Layer 5 of a small transformer language model trained on English Wikipedia (12 layers, counted from 0, width 96). Numbers have three digits each and are written without spaces.
Take only the direct path to the model's output, skipping the later layers: a vector added to the residual stream pushes a token's score in proportion to its dot product with that token's output vector.

Output vectors of the tokens that the questions are about. A number n stands for (n - 500) times 0.004.
"\".": 592480456532515476450214268485592452527401365378424488604628542392596583454512608407238360569430630707407505384575573383498471491386520768422403463447376613605471793517646578475523513653525542484398318387544584579688516484596802466473460449685350396636432299584436538412545816529447400384
" Medal": 423388488551461540592495615489420711359486353244455457380636498435574626504509585665462575509657685419361522762708507522647576483370387420407361477615438582492495421565563427562526429613499527616377581604313671484553546558404773589306345546473443471239475547429581252503752491300453442376
"fore": 374088276277169495407577539352382478593390553459487707581620709465724505610465495325377599515459555402300479825592459477646579399495405563370435645723480428515403544412640605779590373515487512236383510278305434519681447552487797478641499446507499521885408544491410452293530827593641544476
"'t": 300372529349325434483513450574443474496429318665426739444579567381749420558516422347426325660703526521405369831642562415496575439467518629360591570520453390307381567472632599380333496694613445454445549445152493586841535617328826505418505476509381321641688219814549216300486770388566845520
"====\n": 599417663456406311258402491434390475719521574578382277459553354494737472511478407647371767544439352300350424696477670505671664480383419514414319498833331462483654443484627608623371546572483615522449559513244331903528615400593818500351402424378450447391463352745667420405679696487542409462
"gent": 306254511449357519667376768511453687546537431595407666460551540404502764676437669510430437489559560340251599555685635360534538731419303601325451398530513352440271759474636761770358422434671544493354474441647669388570624476489720616212291332528348354624543464553517422271462479465402548540
"\n\n": 769431514588366363547587573393487455529517634508473496443585448528521577346500418434505600531442335520441547365658535682560461588465525338496482490544440442502402305684698599419372401463578420482473483555558300743376606450573507492478627386782487454502384252437716473517510582644457295555
".": 610678518563525573558379266353580529472497484491493484349381498614528549382537466424511432510430470581486601343511380447453456346536568701559527551352483595562569498704430532342554363453724508460329444464634414664447384444613584608602478406701503441588483381483388576585479462703385480540
" ===\n\n": 394434373553614279279490486556415655687547667370451497532682435466587469577486691577515587463472339556483565592348603567730437418428521590418317352515488515571482527522867471600418529669568573489511379571314578791614573406508595337303190231330462355288452369685621471510539705386763369435
"\"\n": 581429393609365325579393373670542445554529486470429445430792431417627615485500686498201473459404576704500474425615526612578419429341494522392423553636293445292497613615698551482456568620405597589536281452469517728734663439500772408242637363570292377333370368695676541370594706628535204428
"==\n\n": 630296372532496422423490402344532445580474534595446416583705375509588425414507511456371661468403380470262638703567639470581643480442637687384264342533505455555550350590557444580404731567421601597476480393238469858513518559646580394410508421560369309456504420554685673597633686462423311458
"lished": 304549335308383365524482801505208708772346516388229540612578450347677706575471491496491824499344723591243741666397528524460757757400433536295325543612158377520515660482748419882301431622384257304495554604430406718609410465543741525420502259225517448265609594554650360257652676714612366404
" |\n": 391616468656454382416522307504489418378706455588462429407695430506437532477500440257567528503459343564604588670571388424685577621547623441486501506402532539504485582545581242463581408552420310539459435453579548831585403518318678540423590385439592489519495325471529616604442589609449504385
"men": 466575401629257781554263633474444553519421466416246546470446416496529690520498487625290538512617525453550413749519680361614558600502480596431527420533591481648583571632503519678443391480572535447504502472479536347303525521561449682117373311502364576490402513591590525485432614480426381581
"===\n": 518328523512577317292395433525491460694464509472494460623677456527763499558507564540451608500338508484450422607413640617662467359383402627411348487670347464554537466542717665639491601476366541510390415486334517785612680339640669303265420310508416348346428277747732468506522733558471334497
"”": 452396499430365327338492459524487541458355170264600454668684603373729633367466670312273435605600681472668551345382513506539469600399471539438409426606175655903451620567698543613415405543361741741458472398502521458764715425503753580341248440637402514553379233688558428361572781361602456422
"%)": 367420369522595284380382554536498491547350565321531499584564497405566566618453529679418319656605538738491498619341704328581624566380567733381192396532060450654609579696592498730462511806553363560339472340478615484668646404447722544112208401412465436633525450654494582264464476634595453585
")\"": 287409345506436180312274330574428612485336458343455511618590536388627702610502713485238325588736481599600397570421517544796362525393373600365382397558260571624455753326704474459528431696502405692445325393589666485710667415381826533272284577385576439489576306743478538443498875597754537497
"====\n\n": 606440582520371276289317566402365491703514614595431342332576294452610439469466426634421756571468310353388554784562742582690667455450487526378321456839430381452642359487715535686340580519483655482520499573292325972454533473638866495451291380441502363360439452664621344404565677400621352409
" Order": 486568353603515409699456637561391669558581538385478351496440578415629658607471515661462676603552713499235411561596469582624672357380288477443381607496391420534442473620579435496480735491423531514316464547470547460557635485486705605267289524289486415331507489450595387455746599403326486325
" and": 589521494551682670463648495519476425412533428452547489506424396458482436414527449481670530431489460477588519414418404629376462462540648624565540626429673513506409464614495709523498464463437459474276449428593304538438495436614558423547473460572275505600382428536453565651435592435569445557
" are": 623404316534456499441608572423438404706510551426284511436677449422532488484512462561462540514606359645521470653404656402499531468537517617518645475428311537511476476587679608568325536536588524509440396464423324655544464624539483526515433491398295537687391318485577593461300727551560361470
"\")": 516391399564514283299335371570488582528276511333485581588799550337656624559480639516306325572494594687619455561313707469760388484340437743360364492554178688637349716440750514555461516539468447568414344430548748436720616337569722314213284492397374492542458306779506544323476810497634552500
"pite": 242133366332371229396448606571422523715642577578316611451529591448779470545491499752442540510411349404248536797751547498498773431211370604248414322853384429426424709392649657821357533677733636309482352402353410474518470499447884552650298445402503468836534286732482289314571757623631379429
".\n\n": 590566482601482537550478384398537453534506492447463492401453476534563556384526454428453467573466409484506584385697472533457462440521592666511498503371452522709403553688510501427548398618586543479350343536551377762419377571451624594612446384751407416568416293396404606606615540605401376445
"chit": 462380413356483524742360649504475622504503387538633579470362699409490589419483658667372623482423569510337318584634601577507685572473553414296378509518507317483654548545472454728413473615641603505360432343417551544587569793515647487545363333417481684371411346549551451431614374294525465297
".,": 581651494271473360632390441610344590574534553382472564537371601492573640369515613699313494527365353647412645565463482550514598204488534641384441627469293583589487648677603441443530323524615537598418387302494327738382590625472676681369414441463363433687446297423344560385536562681633438504
"ily": 567517506305255438543232568348405531353486587386103452643423492475493625489484371653532458660803457424499350730512606621391607589540552655361661581498445483463432590456413531629240387453599605454311438369516473471622551588489788523563493533397406572507647601613486553316624783394545320509
"les": 534619472636285657488390616392611597641321636258315409541706486501620522636495505635467409386541613362340309690495631568548498594474538740394481524455628354577457410508481403540660342557366402791492341349570418547433645473470577650410354215468399457546471531542529582271484546427656466619
" ==\n": 529309359559631514217622380338511668783464611441420479620631401513636421407486509456359678402454448484302584710440551454659474533451649682375302296309520522707433466536636298451376525735583529617426467451245424760514614494584494363374380423406501405509517352619607637577665732473604433505

Output weights of attention head 1. The head adds the sum of these rows, row i times number i of z. A number n stands for (n - 500) times 0.008.
o0: 648684542372438486627779381437538493556646345673370336626404400423379286316277406405623666294522500126481446729757385561692838586729785632401473540390612370567419513809225162507368595327442528412409717406643418832539559663263503516591660270369493632872296525461399776531506594369040493398
o1: 703219438514710513506588744438393280421580649572526376575452460433238533671697473686428505545489384556610400799416571383276508358461573529683539474514417485499564464632554608475265354254515502350633477429322425353455465604575510478198496772203571556680663797579448445532463253461735633499
o2: 429397681413443656705488575420626625592554665365522630304275477503515494218477317881571614627645380388360507286675648358428615442464448161588446776405661464512718352505523387551409323386856547668653647502665362483279474769490196253620406541489500578535568455424529589502601296543289475329
o3: 350697626502466311721628664538472486455638422530450474486355492592410547544334607626639533530575382302403305473518346506652566575482495196460370354678309580539462454448519405595613492537650235428434764764757461513300734288240425608512529544377562734304524420130390468482627548728422613686
o4: 465399422498513434351607474549313650537501635641489229438379428475700452735490504508339497487409418729591552665365483605382488502696645634489468637654364499619471249516710594453298400514463406439553417331346445582599709411431626499372306447387504453697676417745612414475416438514686437507
o5: 442518478576482441055649259547462435539483397355353331769777439624540348552601697647345610289479505431644294573420741351743393438598755710519558269387274644474690417380697697581164501360411422534575644573552624575592691261504456419401281493225313591696530467667603444673252716310691596512
o6: 620233629115476442397807619633409496568756610603720761594415287509649299444457470544506830421357628313209604703419657645428536577641560550230293485676415432536462281385445530631259505375564549319515643340457311496421511638738485238457444573670421368301568390531568475412577368772534390854
o7: 403467479625538464639301624448319587274413509636592498514455612478461458458412384660564517606411579644346515597419490391440673481634499299571381551597648383312578357548549414602405334385667485496344561415585531294441557514678569559506478566406683482463592518509388400434551460606696615511
o8: 419384415383666369256680453395800570429586494399705638570555393681481520467471490818545318441473469541522320481171678344706373405497422663364409293622390650450748361507365597591461643363498537829489702537468749655299692366708373316295382383331366511228512441606633458670485577346720539597
o9: 254574725573487520683486606556323583441413575606565525413426718627537478633493556389704465548426523530718511563287397431510515476572457307466456521397512613649697248479444442531656312442341417493511400532517625521355368292627482384319370619269589230442459573490364636477641363651670708666
o10: 374629557605414624674408623409630597274402473525564188422394432586379586521313471639483604448611259386601291472461546425508707557447629321609595685561456535496647425793398346456472469664617488619499531521376355753346602545341576542407560456214588723277590623352617545474503285443400554603
o11: 462526398790543483394567476318549535886531500505577513463697426551625426520483673340418379472260562391434390418574438597607480544689485768312438440676560405299416424650475494518456819566310652635377528528422623574623496392485261432653351306796367451374298660484554496523417688653265400328
o12: 281500478490632653521362581505500387377283279526531566445771388509545587638655474454707355585763502415634285535518600306379452520480367736514541498368180585555499732384206809549849406703649523476364642250289685351483499522549641493307551460511466420495399519547365478519771707478347507309
o13: 251504494470765663418547769754497371544659607548387656585505480571670495525512638649694565452519320422677310570343366642322536592431378316497551685422459455323432436551525693645600325652474380399500622304501434567412614572394491422268365288406278486430497699529208485547447616557674379527
o14: 568312325656452423381603454568482386571589639465441491500763343540445379469621349644448523362499291508469513501534578463511603336390389357273426484468516374217691461541690662403309535398475791538540527578542532747609397360704604573528322500490489528394578481552629503763553786561453417386
o15: 232466682458439431753357653778374486316418485458684640756337430272351577539359631668616359821620708430527440237577404614264307434576528397538514494213643537359411730606624568385512352318606328497484532548828436495485607474293728649401509624597410447333205447603392399596449630704477458639
o16: 593607472605545523446480433553444500482543419416419357594491600565542402417377633337253530480277413295537504469536366516506439531458694531399624669583475690824577505553507482569596522543248661626572542617491378544456501325586403585375442571373300567633486614527654342715565571348339474264
o17: 465690452474367474498702520536614223507568401662457631442466423533479461565424291482724467539527380573614538671408558389547626596491424466505562799506516392326261691232398352510564439559801404372482582309561561580397408767355545636541701425475519505518552329475316453444459574597365501501
o18: 708342405529320678393643776449677514514598581485428442503570385513224639243467313513680603636725497561450382577597489660320679336327446396573478370362394485457468471604624595440541611386683513555556583509125140571549483566297566458601789451370603715322674398299453469450537413576551559560
o19: 492611616733397549610473331523640731453724579380514424440379468434747439462320501632435654643606296527365547488444572538451569615636558372498305466380332535768489488505644468509541383373384374326495419452496383512539355531319709493524518495520568614621607472330406479621355470547388530584
o20: 540621577553340634377678422446529377483552432587604477495551446434459488542296272556478440543457551484565547504393368210484684503684532534557482485291671521738511463392524224397612446497394769607340535451485614589485468606468579615469604497466603473540410485365410711505636635448226611349
o21: 302514378416589669437550514675659545335314626417497518447313697461534589512605419423568463348715527801503396715342565355530488463324199515439484402762591501427309594311688503519490759701668346415550442452448477228531761407738476659175454748490476522305720487341618365430523478483485523545
o22: 781425344452426711677648634463422348602327349520505657410488418461526557318405297535525611749373298522600500427434633502338543499554434464320644564486484592602680404504604299558710207571527590702646550644313315386440449713645241612552293552655439446732429787200693696444539199596222418403
o23: 321643613328452517471544488449451477509499572401588672633675574372363388425599423701557491318833495661279587536600617175382645314482374627667625370296690450263460754179479383515183348385578389322513624372684517446611329555567380437582399454369623552481657583611334753578316856563658565577
o24: 393447444580662622483494384549441571388405449469418605609591593566571552437333661562568505518498293413449572531380625765579377455429525521026427304272467764499542552445593569469754441612461387492663557751559552655457358366436572409489390450462354505521583648333262633633479545416346663590
o25: 524358511361552542614470568460417469410629411438590560519583542469713560499488531599582577366442669365237542576458186664604639512475671212563432422531760404409293623474328390488500930508452456527475359504413400698659447591637768569403547514681320375154297338440574412584597527584245655594
o26: 440563813466639539323152351416651425723526713511672522608219459517491502439425461413421524405257771361397645509715268340715408519490664668548756625260631362695494452463253178434379465460499671700546517619387423576583372600796431396382541580231456383560576593586645610382468441447583631348
o27: 320691386563335367360633541433542584159553300671741548481383506536485587545548450214455255642671563530695619523492350607563388668459468879540531527329028598573353598557473382560423327574810352237413491445811442798545514577355779646631572294499586573637519307485223484302450556549557312586
o28: 597511486527659152435386349589692379316431265344305691749500759443153701528692747339660106703287772445490465273466494488740396645386529525500428358442508821726291626800483636453550511361522217457348515496766677311622614224580756530467463665574474580406227244620358464476381438577682613613
o29: 664631748464433275705686506608286402414323796714429422589489775373318519559609421584580534557817468385529438494665512327377439420373364133627249343410458635378438704505550722480498401521447169362611656365597448261524518427163550459444715701372675657452611297347452529691492537666526516664
o30: 533460434486436400548340422548317438480501241343392622492412423556476547366549582658567542574363545696794484452478537441416433515603693663495638654512360528786596131550393627394451226343755372677666511572641380417504435596595489625471279462636502630611373384603468552377382249559583638505
o31: 435744467574373345625474590526401531490502446393541554299250524594388418468520598732366456514241547611650643065458496549371520487560639573610639799807512591725529423537445586562322307510663654581263532275870454531297530483398571626606318281600343494403409335786152611391468640532641499354

Each question shows a token from some text and the vector z that the head gathered there. A number n stands for (n - 500) times 0.0061.

" from": 483467590646416370517588394570631500530642446521535481431560541373532486569652393365388444539673
Which of these tokens does it push up most? "chit"

" were": 437685451655602245856677415617559402541736453410405461668532440517438411500862406272417528364421
Which of these tokens does it push up most? "lished"

" \"": 407455150318568778487421551432298721490547582550414509243335427577109666451667450610677314393542
Which two tokens does it push up most, strongest first? "\")", ")\""

" H": 578432413558428620427498398555399598545673406695463530353498446407234540385566418604637433490725
Which of these tokens does it push down most? "==\n\n"

" same": 520415581630382474410575428532638563538619436509554388471552538350470434612656412381512459507645
Which of these tokens does it push down most? "'t"

" of": 641437497548431535397659505513569685418538478561573412400459574353428529379647526378588317479683
Which of these tokens does it push down most? "'t"

" at": 680302602580306374373506345531523628625537425647589571323542665254482451587607455505425355593636
Which of these tokens does it push up most? ".\n\n"

" (": 322454317638476688390473570654435534658724379759477471229468361549149483456526350662786532480685
Which two tokens does it push up most, strongest first? ")\"", "\")"

"osh": 524435345401498625514497477497422670419532542563426495344463525470246599468717485541608348449589
Which of these tokens does it push up most? "\")"

"im": 574487367492473498404620407523533639449468449487611388415532563432417372403712620404540330423498
Which of these tokens does it push up most? "==\n\n"

",": 471474375635486689426506421620403545582776396792464536286515371447161523424503380647679521510774
Which of these tokens does it push down most? "==\n\n"

"ow": 585410536475361329412497410442566627735579405559448559391534630439456450450761399510504409485530
Which of these tokens does it push down most? " ===\n\n"

" f": 701451563284373618360447439253424473664387430383477540453568690372489537408499524572398337519423
Which of these tokens does it push down most? "lished"

" d": 568616506479585452511729496540506611479609604504433395463474551449336559389644394530552443394744
Which two tokens does it push up most, strongest first? "pite", "====\n\n"

" taken": 713437525436410322609575289439457567551527509676425553379552648315378493422808498584357383521534
Which of these tokens does it push up most? ".\n\n"

"ey": 496589414407600463642545398637460564422622416520523325339583546464434443380680460430552438478596
Which of these tokens does it push up most? "===\n"

"anc": 615352415581413456409636441570595606408488461519550381462600552432390451405754561402592389424507
Which two tokens does it push up most, strongest first? " Order", " |\n"

" State": 583380497657398460376652444551636592388521491535585398474550537431479474445654568365578391426543
Which of these tokens does it push up most? " Order"

" Mik": 627379433335427508493470361447433700655472383450448629367497668354408572357603502631489275505613
Which of these tokens does it push down most? " Medal"

" Votes": 523597440515618435525739483576488563514669538602451475437485556441326491405667406558596443418748
Which of these tokens does it push up most? "gent"

"ed": 684588510529510576391558369518617558461578357526538470483598563453367604486598529401511425541665
Which of these tokens does it push up most? " |\n"

"ered": 612530519418500565569574542461428645506618478488384531447484654386472591373654454493410363520574
Which of these tokens does it push up most? "==\n\n"

"akes": 506574415414591457634543393624450572433627415531523342345582548457440440384686453442558432485597
Which of these tokens does it push up most? "===\n"

" any": 589405384389412591503437432392379644644461451422367620473544658448393623373613527680557311448462
Which two tokens does it push up most, strongest first? "\".", "'t"

" in": 553622352560661676589548531551520585505605577410559449446605558401443513572585315417274362528550
Which of these tokens does it push down most? "."

" the": 695460515515420598298627454452589612568437461541568405348524640408432611482687491374552387493563
Which of these tokens does it push down most? "pite"

" a": 567402598486313328351492404387612620828581408555427593359488633448487475487747373509495409507511
Which of these tokens does it push down most? " ===\n\n"

" and": 754470515468407709374517564351421670560492499369430575478443654337424668310602469482371400532530
Which of these tokens does it push up most? "==\n\n"

" does": 606537445407478513560452417479438539585495383431447590441580670457452572396617571537451384535507
Which of these tokens does it push up most? "fore"

" process": 509444375571480651426478430577389574582690407695487533325477430477206506408539402651651440514740
Which of these tokens does it push up most? ")\""

" with": 616665534484542550379632336520663531585609361458537504379562563459467632471549488378414422611689
Which of these tokens does it push down most? "===\n"

"ucky": 742346564564339431282543347433549763520506474612592430404497648307485505528676439417536439519717
Which of these tokens does it push up most? ".\n\n"

"thing": 612399395380415550527447419421384648566473457463387609492539652427379621346654520648545329454533
Which of these tokens does it push up most? "\"."

" review": 564458412532470615430473400551411580551667422636492530361478464467251518399562414606593410509728
Which of these tokens does it push up most? ")\""

" cont": 497664454521648514509751559560505594495657595529427374449465509473282616385633352487551513386725
Which of these tokens does it push down most? ".\n\n"

" enc": 630467370512460522433623497510482653435527480464488392460506531451345483315710462401583381412472
Which of these tokens does it push down most? ".,"

" b": 582408564475341322378493390409585624783579404551438580376510626440473460464750380521502409501522
Which of these tokens does it push down most? " ===\n\n"

" to": 631379421339397527540460423404394697682468402458396651388496711348427597360595484668453262473571
Which of these tokens does it push up most? "\"."

" t": 681493357417510566542465373336491516641535491449386649509567638498419623407684504622304330515344
Which of these tokens does it push up most? "'t"

"g": 643482392495537687446476482491503633597534543428585503446604642323418491557582449487377285515551
Which of these tokens does it push down most? "gent"